Layer 8 of a small transformer language model trained on English Wikipedia (16 layers, counted from 0, width 128).
A neuron's activation on a vector x is SiLU(gate . x) times (in . x), where the dot is the dot product.

Input weights of the MLP neurons that the questions are about. A number n stands for (n - 500) times 0.0009.
n37 gate: 261 634 450 795 408 547 395 459 465 303 464 406 425 532 635 612 595 472 444 350 644 308 318 265 495 381 784 715 585 538 319 421 307 686 576 336 734 458 581 392 478 467 423 311 541 649 641 667 455 336 352 438 463 444 658 409 486 453 453 570 399 617 637 396 472 541 456 488 510 399 576 402 469 355 563 694 598 468 713 686 513 762 405 458 677 753 535 512 441 259 301 297 641 362 614 455 674 420 405 638 373 445 603 547 351 562 418 337 331 471 470 330 393 536 652 727 630 695 481 415 445 322 381 266 769 250 453 584
n64 gate: 433 586 103 449 476 538 443 358 658 447 576 563 427 484 581 418 638 689 440 486 447 444 652 482 360 282 636 624 575 565 625 643 424 428 694 390 331 637 382 523 335 666 407 689 605 599 603 668 491 697 575 585 775 579 612 598 354 646 525 555 460 623 393 448 460 628 588 479 490 601 467 789 702 671 304 598 484 305 523 596 582 510 555 572 380 454 638 486 772 299 408 509 676 439 548 526 543 526 531 664 580 495 348 605 660 498 242 637 731 520 425 462 454 572 438 717 499 649 438 311 531 497 535 677 462 522 283 514
n78 gate: 743 311 402 753 430 435 607 476 747 626 452 533 655 298 523 307 546 580 530 522 431 500 706 418 418 475 734 227 547 441 616 684 289 580 439 434 347 499 414 244 286 380 447 271 603 407 661 457 587 534 326 373 821 542 388 291 684 670 431 558 523 304 484 503 719 607 496 131 317 674 399 414 294 218 346 498 634 443 400 601 360 521 558 494 531 384 255 679 544 499 687 437 511 487 404 543 630 293 356 427 413 630 486 476 569 595 336 447 696 218 679 580 714 577 267 623 456 440 494 518 384 687 555 410 520 484 488 517
n80 gate: 246 479 252 394 376 399 484 336 570 676 586 291 646 436 506 793 569 269 286 612 567 363 644 288 515 517 337 308 494 38 563 778 661 797 745 545 495 630 795 592 637 298 862 364 518 673 631 284 346 483 534 930 571 544 420 335 414 605 375 520 495 321 511 414 437 527 480 768 515 391 456 483 553 628 332 477 701 218 371 651 543 467 579 396 223 446 542 339 424 378 383 617 391 565 547 572 731 559 596 612 364 390 458 607 580 510 542 544 472 381 496 390 509 630 625 729 743 712 768 310 545 499 431 286 201 553 447 590
n86 gate: 405 351 505 655 274 575 612 480 413 612 660 391 512 475 347 331 600 542 444 674 556 622 466 454 441 369 287 607 580 635 443 552 528 427 654 530 538 326 687 594 494 363 413 680 531 496 660 588 648 366 523 542 675 432 413 334 287 547 469 607 413 720 321 422 650 456 492 540 549 503 627 615 643 606 468 726 458 711 547 628 576 593 487 458 467 289 285 354 535 665 481 320 257 464 553 511 823 560 490 648 511 499 429 696 412 494 409 519 402 309 309 496 565 345 396 821 415 367 258 553 333 598 159 360 572 769 702 550
n89 gate: 588 526 451 493 458 509 483 618 325 616 473 359 688 417 738 309 446 469 274 459 556 596 839 301 582 588 417 597 549 687 440 657 371 578 441 488 450 572 174 456 378 585 527 340 410 365 684 559 686 487 360 683 559 541 401 605 593 238 274 507 566 755 625 374 272 634 576 447 350 399 209 536 492 485 486 225 671 502 279 450 345 391 536 705 447 507 309 620 480 334 289 345 283 334 640 483 409 323 692 644 238 681 357 629 491 476 393 618 300 878 419 507 682 912 481 443 562 282 502 591 717 629 496 565 371 618 486 364
n96 gate: 420 490 532 569 508 477 398 534 643 179 576 430 220 305 522 500 451 252 583 131 509 346 492 573 596 542 690 496 641 532 494 485 520 428 459 505 700 655 504 622 329 196 425 555 555 742 433 490 731 604 403 532 721 426 651 183 459 625 512 512 282 318 384 689 525 289 560 760 765 493 671 514 451 679 521 474 660 441 442 266 451 590 607 591 674 502 453 565 345 523 444 508 454 784 717 424 509 525 388 515 551 593 670 493 649 459 537 546 604 569 391 355 522 668 550 624 412 575 365 383 309 342 229 477 597 529 651 350
n119 gate: 535 575 512 678 629 416 588 300 501 581 498 574 393 574 495 515 586 622 447 566 464 651 375 388 653 784 464 574 469 515 426 603 618 589 614 555 448 498 596 542 646 624 498 588 524 464 681 533 493 422 351 418 714 650 512 586 537 472 485 406 583 420 722 295 307 519 260 549 454 484 610 476 458 585 489 549 593 546 506 472 571 441 604 573 309 734 440 118 499 542 580 607 506 830 516 362 409 558 486 586 379 426 287 579 299 485 578 400 564 517 617 361 244 636 432 337 527 481 346 590 451 426 530 527 438 573 611 705
n221 gate: 575 332 500 474 418 541 403 336 421 377 364 654 478 636 586 580 557 409 389 561 403 641 359 582 533 370 560 530 623 611 263 478 726 555 569 409 556 579 391 576 427 578 621 681 464 340 553 507 582 566 576 865 540 452 453 103 575 405 640 614 325 297 326 303 527 402 309 641 576 416 525 477 600 401 299 565 547 665 493 412 486 701 519 457 444 582 230 660 592 293 618 428 381 506 270 444 586 599 502 510 520 522 436 531 378 399 316 334 497 418 547 479 494 445 473 457 681 609 345 426 684 750 609 456 786 285 381 548
n242 gate: 535 547 573 591 418 610 539 384 645 461 637 451 607 468 554 337 648 553 373 345 688 494 583 386 702 563 236 51 576 375 198 782 207 511 616 679 540 300 260 380 463 240 591 374 350 510 337 442 440 482 750 593 460 590 552 228 585 497 469 420 428 643 300 308 330 581 484 516 426 399 381 348 423 544 407 412 718 472 434 661 434 682 610 487 459 483 644 321 660 574 442 261 201 249 637 241 530 468 563 743 425 538 527 563 668 524 415 242 531 671 512 604 374 587 220 482 540 402 638 709 575 323 450 619 399 544 560 374
n266 gate: 279 639 318 378 633 340 408 640 422 576 448 364 316 440 763 416 622 617 463 551 789 492 497 508 214 590 391 230 517 559 459 317 586 378 495 693 615 593 495 486 424 625 229 507 469 622 325 407 594 558 594 466 472 638 445 414 590 441 440 458 362 482 755 521 601 673 390 590 474 808 512 423 597 397 525 386 778 382 612 494 299 441 515 624 606 334 529 557 352 444 740 279 552 429 605 225 453 539 526 336 537 431 720 722 390 483 172 391 471 699 255 510 198 337 636 507 582 584 493 687 665 387 569 480 607 635 502 396
n276 gate: 681 556 282 601 352 490 370 593 621 489 507 437 595 405 505 598 611 279 622 185 678 261 628 468 530 388 333 460 405 172 461 535 343 559 765 483 532 617 335 512 473 488 847 507 661 448 709 579 639 320 403 533 196 557 454 650 450 422 469 610 731 311 806 506 731 707 174 539 432 480 546 620 281 616 392 587 655 598 281 521 514 524 505 327 238 59 695 562 569 677 476 502 689 340 367 486 395 393 536 555 305 345 688 384 595 376 541 556 529 325 498 449 520 549 435 397 168 484 664 591 420 367 451 954 681 538 380 512
n294 gate: 317 422 597 520 278 335 475 512 483 405 693 241 540 382 369 311 562 492 684 742 558 716 867 574 686 403 473 286 619 454 258 654 618 535 590 717 641 376 561 309 391 486 400 509 522 603 415 584 631 265 527 346 201 575 164 728 638 287 528 608 418 490 568 331 624 218 255 692 495 435 469 549 420 327 500 430 316 474 389 505 563 354 462 448 446 558 474 333 693 603 674 454 588 414 462 517 448 541 394 606 568 380 420 593 422 382 419 494 438 745 558 592 281 440 424 236 553 538 654 337 716 384 414 552 540 304 378 524
n308 gate: 487 750 678 198 635 582 397 214 453 489 234 325 529 610 545 599 536 497 627 332 461 667 473 755 522 480 443 518 645 255 368 517 576 464 469 571 345 365 362 483 367 614 467 810 443 712 299 491 297 696 608 715 633 481 323 497 508 644 477 433 447 704 742 326 453 428 450 526 337 376 304 571 501 297 57 478 576 407 585 541 509 332 440 637 539 521 304 305 695 494 618 763 396 348 409 340 497 500 666 393 616 153 568 746 429 520 450 338 591 477 310 586 325 476 560 526 712 394 370 553 161 678 320 450 789 680 511 729
n37 in: 459 422 579 523 468 462 466 305 309 358 527 470 298 190 650 536 220 653 572 581 656 608 708 502 332 396 654 663 649 636 605 622 513 793 366 520 510 499 886 373 394 364 572 523 305 576 431 451 497 495 258 617 511 608 411 461 581 419 437 797 681 397 571 573 609 575 559 185 598 449 550 566 444 637 506 447 418 314 457 561 589 388 483 515 332 580 605 415 705 586 475 419 570 392 497 707 551 298 502 427 475 427 576 768 499 497 606 412 693 420 578 491 531 329 535 584 610 602 394 584 617 409 318 431 618 416 334 534
n64 in: 413 566 414 614 427 443 476 578 531 459 476 373 618 308 497 578 250 746 744 494 603 480 494 679 655 282 273 607 515 298 556 334 381 271 470 338 689 493 453 530 503 155 444 394 642 238 544 511 571 580 454 514 472 399 397 529 702 654 523 281 740 267 539 170 504 408 446 422 155 431 499 478 554 741 537 554 600 447 601 465 374 597 498 468 289 536 651 531 425 346 595 460 742 578 653 398 591 326 455 614 542 600 490 618 342 424 387 520 531 478 462 503 630 484 580 394 549 530 409 388 498 561 330 708 510 657 627 657
n78 in: 490 654 711 678 462 459 551 500 511 303 342 531 546 534 812 649 313 424 684 68 640 555 541 638 399 408 350 534 442 599 587 508 455 465 429 397 401 584 429 588 445 604 391 345 750 743 641 519 423 564 391 604 520 230 498 439 695 381 457 804 534 386 669 472 327 541 641 533 574 626 456 468 498 505 403 475 609 339 601 504 278 616 289 214 582 305 168 623 466 537 354 488 503 625 600 646 541 764 426 296 483 526 474 648 296 571 475 483 335 553 502 596 256 299 661 705 542 471 448 567 553 457 516 300 584 569 486 391
n80 in: 674 537 388 271 696 608 565 665 775 438 468 418 452 482 404 365 406 271 547 668 297 462 350 515 514 474 535 394 506 760 492 524 352 458 600 423 834 632 410 470 262 882 390 726 545 519 542 571 560 612 449 410 390 408 632 555 657 438 458 405 415 541 577 581 472 443 425 784 516 498 553 438 612 296 806 407 808 339 369 799 555 558 687 331 495 697 669 726 326 721 376 612 185 631 265 653 485 456 412 445 243 592 681 594 498 280 560 750 498 550 410 658 729 588 666 492 594 246 255 541 595 545 674 418 660 612 385 499
n86 in: 607 512 573 473 455 780 255 506 570 440 419 342 512 343 517 492 555 546 289 574 383 549 493 648 424 172 579 364 470 497 450 284 407 431 551 268 592 651 376 496 472 510 706 464 545 454 481 533 455 457 381 345 562 377 421 733 425 550 483 758 402 633 586 329 508 395 356 523 223 697 494 616 389 410 400 188 415 514 291 406 555 437 515 405 669 718 440 793 657 429 537 434 705 674 582 669 405 552 406 580 538 640 523 582 459 487 620 363 323 470 456 620 487 656 398 399 507 536 770 579 447 502 658 826 304 503 605 432
n89 in: 331 337 747 678 472 521 516 370 602 437 552 690 493 517 585 730 517 500 782 588 480 565 486 440 558 345 455 425 505 614 741 384 396 525 655 620 536 528 504 295 410 468 752 545 590 572 671 455 373 431 243 608 411 257 463 482 300 445 572 558 693 556 689 170 263 428 480 397 559 386 363 524 651 384 397 784 852 472 520 414 646 556 270 351 612 304 368 513 327 686 633 509 135 552 471 640 414 501 674 484 415 419 382 312 354 592 453 375 504 391 690 477 590 612 616 478 538 601 806 515 438 483 335 497 748 536 634 748
n96 in: 324 445 155 283 531 526 429 612 563 450 389 222 531 563 516 540 468 317 571 430 540 120 450 421 300 481 383 518 568 464 473 682 537 574 553 364 529 678 441 508 609 585 431 461 423 819 550 694 750 784 422 490 706 418 478 399 556 662 276 539 581 312 441 610 414 400 726 269 600 621 462 431 600 511 444 658 525 551 629 508 283 541 470 596 553 564 629 665 613 390 245 502 405 216 537 365 445 658 495 283 690 507 387 607 554 404 555 565 558 504 585 491 383 404 481 531 334 574 493 478 550 492 471 418 612 203 392 457
n119 in: 518 421 346 509 516 471 449 395 485 209 371 708 576 561 336 434 530 471 826 543 483 576 292 625 715 563 377 402 352 401 222 497 413 395 606 495 399 371 340 640 613 487 451 378 453 477 533 618 762 511 381 321 294 579 687 406 324 236 342 424 406 452 719 535 598 541 469 626 492 539 410 421 599 556 845 390 626 157 592 280 472 444 559 564 635 574 586 397 588 427 516 587 545 380 629 625 499 486 443 568 383 464 549 289 406 544 361 584 566 589 425 426 574 733 507 357 459 453 507 427 616 412 467 512 436 542 526 363
n221 in: 470 400 504 751 623 577 674 631 500 448 340 658 522 653 288 223 529 486 453 554 547 576 690 479 582 349 641 593 473 637 600 441 477 635 418 487 669 664 461 445 580 519 459 417 752 558 484 414 453 677 578 601 371 380 754 412 507 352 525 598 456 600 510 437 403 623 470 631 521 306 424 532 579 522 432 509 454 470 556 312 386 591 496 517 577 419 527 454 615 643 509 462 529 525 537 466 295 440 424 429 377 488 349 748 420 513 770 416 480 481 502 509 351 405 455 551 467 595 583 430 423 750 808 688 486 447 286 780
n242 in: 657 346 349 614 483 462 333 560 25 797 275 523 652 519 554 496 413 397 495 365 444 577 619 651 666 603 722 562 332 590 738 808 390 539 516 378 442 424 682 585 410 571 313 438 415 435 633 586 585 488 275 407 565 492 559 634 374 361 791 568 278 369 552 517 649 301 617 475 569 463 354 342 358 408 599 412 593 618 494 435 548 422 376 398 535 633 371 448 389 578 606 495 638 703 574 426 545 587 542 70 478 625 345 461 667 584 409 718 351 387 403 786 409 418 518 575 525 488 528 265 575 777 465 534 632 459 419 457
n266 in: 406 480 369 415 581 535 645 386 694 429 489 630 517 487 313 365 544 440 463 456 735 571 623 455 521 522 371 319 240 584 627 679 456 334 103 637 243 477 313 585 555 418 514 719 492 552 607 490 501 513 284 345 496 487 304 679 444 563 485 412 728 525 530 405 603 546 480 535 408 492 543 828 479 345 534 427 487 267 531 534 579 533 498 747 447 521 553 631 731 586 630 138 697 529 766 456 457 551 297 502 580 402 491 404 627 677 533 590 520 129 288 367 655 493 509 512 552 642 660 434 451 245 351 578 364 701 442 308
n276 in: 414 488 574 268 702 526 396 540 544 429 500 429 463 441 475 327 631 748 490 513 388 568 498 144 756 757 806 713 538 812 450 432 493 384 569 492 282 703 584 584 411 548 375 362 549 756 667 699 542 584 537 614 435 311 694 585 222 457 256 500 384 661 561 565 509 333 282 745 552 347 513 365 771 679 407 447 528 367 484 365 330 621 589 431 776 435 656 257 453 737 386 732 500 611 585 324 522 635 362 475 612 435 523 465 420 269 423 430 629 654 551 499 347 535 673 517 563 574 410 267 335 477 692 524 412 390 684 643
n294 in: 621 525 497 289 572 229 274 451 538 342 368 701 371 424 469 677 431 512 677 472 732 533 517 617 420 373 667 532 440 523 575 429 494 582 454 612 601 460 258 447 500 293 506 488 512 466 293 464 544 467 462 644 192 485 484 460 806 281 636 481 594 405 484 538 492 646 706 556 687 362 500 545 467 649 380 418 644 566 645 470 476 578 719 448 334 604 427 702 499 555 377 521 535 799 276 628 745 352 617 492 447 247 391 393 606 841 511 566 452 860 509 534 408 410 473 664 390 440 451 408 490 653 777 409 371 588 376 619
n308 in: 609 440 559 434 474 609 314 429 507 618 529 428 380 567 674 548 393 454 443 363 354 585 344 691 509 467 443 591 560 487 569 491 596 605 349 510 473 347 539 817 300 481 465 562 518 580 636 294 488 580 431 297 644 477 680 478 254 557 384 643 552 625 688 387 512 583 562 697 828 350 657 447 502 505 607 411 287 565 695 462 355 114 636 345 552 684 382 444 697 299 380 606 552 389 349 444 343 542 560 556 400 361 504 498 164 329 336 515 569 634 643 373 586 198 363 499 440 688 433 339 458 649 622 550 343 410 742 449

Each question shows a token from some text and the vector x that enters the MLP there. A number n stands for (n - 500) times 0.0073.

"ad": 484 401 586 362 314 452 441 496 552 386 496 351 509 706 358 647 544 739 642 538 376 346 497 507 578 545 570 528 407 396 478 392 741 517 568 475 533 638 525 420 327 525 455 476 294 409 400 458 377 447 342 521 374 337 615 450 517 615 550 515 486 442 402 389 475 434 497 691 518 479 505 590 339 595 454 536 560 326 468 523 368 485 153 491 589 510 535 591 784 398 592 503 404 386 516 585 407 361 518 588 563 479 546 530 518 475 463 413 678 792 516 432 615 339 687 565 428 472 657 636 624 451 536 349 508 456 439 472
The neuron with the highest activation: n294

" is": 489 563 454 485 535 719 541 404 568 400 352 312 500 562 528 473 398 506 713 701 521 390 601 451 536 542 742 518 417 431 505 446 599 368 530 386 516 528 619 506 442 631 602 366 429 576 624 463 364 607 393 630 382 416 413 499 243 526 545 501 611 421 496 526 492 541 693 650 505 573 545 500 464 591 409 610 558 376 565 428 567 468 488 583 431 396 424 278 481 454 419 419 334 431 497 393 575 511 316 458 516 339 675 625 667 522 689 294 475 591 496 506 600 409 559 493 473 472 378 564 550 407 762 404 487 593 601 459
The most active neuron and its activation: n80, at about 0.82

" ": 315 394 586 529 468 566 510 567 460 575 460 443 571 589 494 442 420 535 730 682 455 353 361 419 526 561 739 496 601 515 474 595 572 268 517 485 598 514 331 546 394 596 659 474 449 415 440 491 441 664 254 654 462 588 227 418 409 556 578 588 647 467 343 483 466 484 670 683 387 487 512 601 424 533 539 539 517 591 491 458 560 396 491 527 411 513 529 367 472 476 525 425 457 379 415 541 539 533 432 440 465 551 424 375 462 511 567 418 811 598 356 510 529 258 388 518 497 433 500 559 619 477 573 595 490 469 447 344
The most active neuron and its activation: n276, at about 0.12

"ien": 573 436 522 670 545 531 726 565 565 430 467 451 533 559 316 498 433 559 490 554 528 563 487 433 430 469 718 542 360 498 523 384 502 485 489 495 682 346 604 401 585 602 572 582 594 366 662 529 395 446 351 609 503 521 405 586 520 595 477 602 563 550 458 427 270 527 598 536 490 656 649 257 493 752 477 425 361 335 548 397 390 263 482 386 440 475 553 399 549 545 666 671 324 483 372 356 569 600 494 540 350 640 468 357 549 490 554 500 573 610 404 650 360 394 554 439 469 351 352 426 666 364 490 519 438 487 492 566
The neuron with the highest activation: n266

"qu": 188 642 552 590 565 446 648 601 498 620 410 510 400 515 512 556 228 372 495 549 369 548 304 422 537 546 667 612 416 578 531 597 629 492 676 414 527 454 588 578 459 586 653 472 412 453 477 355 392 484 282 487 426 406 499 369 386 564 548 521 667 574 336 528 505 453 606 575 303 580 590 512 644 566 325 347 628 444 555 493 416 429 417 641 482 480 472 511 638 485 686 477 483 414 478 528 389 736 421 564 630 386 420 410 585 607 497 318 510 571 355 501 343 316 429 487 412 451 547 485 576 414 700 552 668 623 469 390
Which two neurons fire most, strongest first? n266, n221

"==": 456 600 491 563 621 657 575 475 505 535 460 484 528 591 483 370 485 496 564 491 481 443 323 304 504 591 729 513 440 284 365 368 606 244 459 502 506 402 447 607 272 459 581 403 479 269 455 492 282 484 325 571 512 371 434 404 291 510 469 568 666 367 423 486 499 375 776 506 437 587 600 524 394 629 615 550 554 540 632 567 561 467 572 456 482 517 421 606 680 495 594 481 368 386 323 483 519 548 423 453 560 454 407 631 522 525 555 464 559 562 301 608 550 385 469 488 372 392 659 645 540 627 575 562 366 618 533 440
Which two neurons fire most, strongest first? n86, n37

".": 334 693 555 312 526 419 424 535 411 536 611 523 471 715 383 469 392 500 563 708 620 392 337 465 511 545 643 580 281 313 551 507 383 361 470 518 496 540 466 646 480 628 504 503 508 357 583 645 412 506 430 612 526 415 436 480 671 707 558 564 585 315 454 715 602 512 570 646 459 401 468 401 329 492 558 512 520 480 561 309 442 410 670 483 599 730 665 458 531 221 464 540 521 522 444 426 521 522 433 552 518 593 585 380 439 443 504 511 504 659 289 422 377 436 412 486 499 553 508 457 644 580 652 352 461 478 499 580
The neuron with the highest activation: n89

"nor": 600 653 601 544 589 521 527 289 485 584 492 381 357 460 572 397 458 557 677 374 532 536 189 519 451 474 730 440 615 465 624 408 666 511 632 600 513 502 640 566 526 571 653 339 358 552 554 651 437 468 333 580 493 392 360 267 445 498 533 432 527 516 354 500 470 514 711 489 534 658 473 568 547 475 395 486 450 568 517 344 562 527 543 646 507 606 513 381 599 511 546 433 544 347 666 493 407 473 456 597 337 545 492 571 429 426 622 391 739 718 456 322 609 479 479 468 449 487 509 468 503 325 540 407 688 645 429 447
The neuron with the highest activation: n37

" ===": 541 468 479 571 577 603 585 449 397 591 438 419 571 573 555 279 437 515 584 536 554 384 556 462 516 627 748 507 520 324 481 515 524 337 493 557 541 632 511 597 370 600 533 342 398 338 545 550 388 492 419 720 562 445 415 509 443 491 659 516 540 355 360 536 405 478 722 645 459 468 553 427 435 493 516 528 691 609 551 497 440 318 585 503 524 481 514 340 575 520 608 454 376 379 489 471 501 618 394 556 569 569 500 670 529 506 689 387 635 637 377 544 488 404 413 552 272 370 497 647 658 601 718 589 360 531 604 460
The most active neuron and its activation: n242, at about 1.5

" (": 437 532 428 380 524 583 550 411 473 574 484 459 538 555 490 332 385 485 769 456 460 469 373 420 456 638 743 426 479 483 447 521 503 363 535 489 598 553 431 592 340 567 587 444 359 418 457 502 435 590 437 731 337 527 440 537 435 517 531 588 608 392 323 612 487 464 823 645 384 547 533 515 455 468 621 606 607 522 451 308 510 390 513 532 427 454 419 439 635 525 541 322 431 408 427 543 500 653 319 519 494 509 512 624 542 596 575 399 594 563 408 490 445 326 429 543 435 404 607 555 639 494 727 717 461 466 424 492
The neuron with the highest activation: n221

" Frank": 431 618 530 620 462 442 479 540 407 545 511 420 593 600 318 486 532 563 558 563 418 405 92 466 402 517 836 500 316 377 596 564 563 626 583 489 521 542 598 384 471 619 658 498 411 368 443 482 449 451 303 520 552 604 457 464 443 627 493 658 671 271 444 535 514 378 600 655 505 504 705 423 449 402 595 388 435 434 412 426 426 518 327 435 452 545 702 456 466 379 543 422 425 415 447 443 392 508 393 458 487 443 546 434 522 463 621 419 559 623 356 543 413 443 448 443 564 403 432 524 636 472 568 519 582 506 516 502
The neuron with the highest activation: n37

"side": 597 660 532 468 502 596 567 441 316 396 449 489 554 615 361 489 483 521 773 574 463 630 880 557 483 530 687 431 424 515 541 533 533 382 586 530 539 535 552 530 407 490 579 533 379 498 479 366 436 606 546 571 218 537 505 555 228 528 639 348 484 448 205 634 501 365 627 418 458 580 629 373 532 749 431 479 373 331 568 514 625 489 407 434 539 574 545 476 576 501 475 505 392 398 481 607 539 529 475 628 379 598 505 348 619 405 518 527 737 531 507 428 512 385 598 397 477 399 558 509 656 351 451 572 449 492 390 602
The neuron with the highest activation: n78

" not": 441 516 544 509 439 493 596 474 505 400 367 304 361 529 644 439 394 569 645 387 494 410 543 575 445 425 770 673 447 362 548 294 531 334 562 499 489 600 555 547 310 558 619 345 306 558 651 624 435 405 465 657 331 457 482 361 463 654 394 597 568 554 384 692 441 506 561 593 378 527 581 541 456 518 486 524 536 415 525 504 606 494 522 518 391 527 457 314 547 502 470 419 443 260 615 412 506 480 565 622 412 562 613 538 510 753 608 511 532 561 394 390 613 392 574 480 484 521 607 486 675 287 605 552 584 477 588 491
The neuron with the highest activation: n37

" five": 429 543 526 451 597 419 343 461 624 478 368 281 595 565 428 499 526 606 731 552 322 535 524 540 499 468 712 593 465 578 431 464 593 342 458 448 554 443 390 731 437 421 486 466 532 387 596 549 441 543 323 535 413 442 271 461 275 554 513 498 640 442 357 523 406 496 569 529 364 676 743 527 378 507 512 572 543 423 551 382 455 456 471 377 602 528 604 589 605 585 634 420 409 494 364 590 489 596 410 590 521 449 538 534 472 569 740 499 583 437 574 456 534 311 513 252 604 444 387 650 667 396 464 378 444 525 551 543
The neuron with the highest activation: n242

"can": 471 522 522 732 561 689 502 402 437 543 309 309 437 526 410 501 493 488 562 434 503 447 287 514 571 588 717 521 426 387 571 408 740 542 696 442 496 399 466 520 468 521 756 502 526 521 516 521 353 520 362 496 391 258 474 472 550 600 541 507 571 442 364 529 440 534 693 639 390 549 610 337 611 578 500 417 319 335 423 423 468 337 587 433 545 522 424 327 529 595 514 343 427 336 620 539 370 601 511 655 573 408 611 563 602 462 500 481 517 596 303 518 569 146 545 504 518 396 584 522 648 450 507 478 485 580 565 501
The neuron with the highest activation: n308

" Ray": 745 443 545 633 574 490 414 411 393 477 438 500 572 607 359 383 639 561 582 625 409 464 216 365 497 624 813 531 455 463 688 490 537 412 581 561 600 413 507 454 514 630 639 504 540 414 464 566 489 373 473 556 484 531 410 569 476 556 546 583 626 415 411 650 532 424 632 713 466 378 542 369 417 521 527 360 427 416 502 242 360 378 373 452 595 381 530 370 474 321 527 291 439 467 452 494 523 459 443 449 513 510 582 444 534 436 519 468 499 641 527 397 500 378 556 467 588 378 438 503 706 444 504 446 629 512 548 516
The neuron with the highest activation: n64

" on": 532 645 477 523 504 632 555 518 471 590 485 443 590 465 464 430 523 499 785 379 485 499 717 469 442 427 764 501 415 372 502 515 433 581 640 499 544 596 426 566 399 531 520 470 234 497 564 547 367 539 451 715 563 472 368 530 153 505 448 531 598 403 426 474 527 535 697 604 357 537 615 526 404 421 527 597 413 480 489 479 557 305 535 503 541 504 490 429 587 601 560 429 422 434 534 488 465 526 322 432 304 590 592 582 595 626 687 470 590 559 419 472 539 390 430 421 453 403 686 606 701 409 458 449 517 425 555 396
The most active neuron and its activation: n242, at about 0.43

"avan": 473 728 492 550 574 554 470 576 423 447 484 312 401 279 483 527 462 505 707 435 451 424 169 337 528 617 641 442 465 447 603 433 515 424 639 474 461 339 394 590 327 500 658 293 457 523 631 458 289 534 317 411 306 302 454 449 406 554 491 527 633 554 500 412 489 471 654 530 431 533 663 457 691 552 481 395 492 384 578 410 376 441 361 534 430 531 573 599 440 561 503 552 482 510 425 576 480 586 243 517 514 463 411 538 484 608 567 368 628 578 392 360 512 353 510 458 518 440 345 567 645 411 409 435 452 651 455 476
The neuron with the highest activation: n37

" that": 395 369 546 732 618 578 538 437 405 573 613 267 691 690 692 525 470 573 515 378 466 474 665 648 629 336 758 501 447 448 481 432 433 491 468 526 647 477 530 617 421 458 809 410 449 403 417 593 464 407 477 548 613 537 383 430 245 555 639 446 597 540 354 556 586 482 760 543 443 492 489 465 332 668 443 542 444 507 412 319 467 369 305 428 475 594 512 430 651 531 499 535 365 392 610 483 411 586 423 593 430 602 626 621 558 420 537 448 580 641 414 476 565 430 485 541 505 394 538 548 597 443 531 489 590 547 506 532
The neuron with the highest activation: n242

"ir": 448 459 644 793 444 681 503 446 440 517 512 359 519 781 469 486 533 619 788 506 388 490 561 532 529 445 751 630 431 533 537 386 497 448 470 492 531 458 476 592 209 606 533 485 413 124 388 522 378 680 395 496 410 411 510 345 465 637 589 542 653 575 404 382 444 549 669 590 521 562 622 527 505 563 404 538 579 413 476 526 702 425 571 488 462 537 484 605 638 440 547 474 497 445 341 448 475 413 420 403 563 459 462 676 535 444 497 535 603 557 515 520 600 350 493 541 418 438 436 481 614 526 589 504 570 513 500 543
The neuron with the highest activation: n221

"er": 481 458 566 711 517 578 434 363 558 540 515 453 602 600 491 440 576 412 607 463 400 661 566 560 343 475 637 496 630 324 599 420 470 549 528 523 671 553 568 428 409 524 367 536 607 563 359 379 445 286 443 583 310 376 624 376 469 566 517 639 612 353 435 489 331 527 621 536 520 494 673 444 506 701 637 581 447 515 560 522 460 516 434 423 466 734 544 424 545 336 438 650 498 386 373 547 670 537 501 480 294 668 554 391 569 498 804 438 577 662 354 436 531 314 492 472 454 360 438 550 592 170 503 471 514 513 546 650
Which two neurons fire most, strongest first? n37, n266

"et": 461 327 574 523 625 457 591 467 406 550 715 434 484 673 386 510 380 537 613 561 406 526 629 343 351 473 777 704 462 359 503 481 402 434 476 387 543 469 559 578 367 537 335 473 589 360 617 345 433 491 359 557 325 436 458 369 372 525 607 466 590 395 452 412 347 559 588 566 521 602 548 403 534 743 573 487 461 332 491 357 467 296 418 383 486 536 707 531 567 424 440 563 406 415 548 452 446 569 514 529 404 430 482 314 472 564 531 551 618 477 412 556 451 444 514 508 387 321 456 502 556 367 638 419 443 490 400 629
Which three neurons fire most, strongest first? n86, n266, n64

"phon": 696 431 459 686 570 189 635 550 533 505 370 633 583 589 474 485 514 614 683 458 469 503 568 420 529 581 748 592 528 398 520 371 520 536 571 467 537 481 484 522 487 564 462 438 555 415 648 543 298 616 407 535 508 550 458 552 469 543 568 356 761 396 356 430 362 608 732 636 344 574 601 368 570 627 588 457 604 370 614 377 570 372 355 445 402 614 501 443 625 447 633 453 515 417 481 470 494 537 432 428 272 382 408 373 610 385 596 386 515 490 515 533 461 449 547 520 357 315 458 527 585 463 422 497 515 324 318 547
The neuron with the highest activation: n119

"ne": 572 706 317 350 537 394 441 639 288 375 509 509 726 546 400 470 369 439 586 575 533 421 483 623 383 556 727 522 465 420 801 553 368 471 447 538 476 506 729 463 318 613 664 448 598 331 578 487 379 590 370 532 394 387 528 350 658 579 427 612 419 506 548 537 410 516 585 464 348 472 647 383 367 555 549 524 486 444 500 409 377 381 390 419 662 497 691 502 579 432 496 606 415 510 428 565 504 589 487 382 419 455 392 382 560 608 456 576 655 587 438 595 414 449 508 441 669 421 622 499 607 404 622 440 414 657 458 637
Which two neurons fire most, strongest first? n80, n78

"\n": 380 554 500 424 508 477 549 447 457 521 405 453 535 700 508 274 426 552 635 524 458 445 399 436 451 587 773 463 496 431 363 563 615 352 606 470 575 507 447 498 381 601 511 360 536 311 474 440 354 567 420 740 521 536 388 562 465 449 587 636 581 398 345 533 491 407 628 549 406 585 630 413 320 522 606 687 580 462 543 339 531 379 504 530 471 454 405 533 471 431 584 412 461 479 509 470 503 655 346 541 525 473 608 626 542 533 573 408 626 613 358 498 509 369 523 605 360 463 420 670 562 459 737 586 446 566 479 374
The most active neuron and its activation: n89, at about 0.29

"1": 379 404 365 258 604 575 441 470 446 498 536 597 579 553 542 536 419 614 666 457 484 382 441 371 569 622 690 536 472 604 478 453 525 354 602 328 554 493 481 499 367 391 515 478 618 586 412 485 211 582 274 472 312 465 404 553 512 665 626 579 796 429 392 513 667 396 530 674 505 547 609 461 464 487 625 547 557 536 581 451 361 465 380 624 443 656 550 374 525 588 568 352 575 319 528 675 426 599 510 483 462 464 454 408 461 633 556 429 731 530 504 369 464 463 555 404 493 519 422 590 650 517 683 416 621 655 463 396
The neuron with the highest activation: n266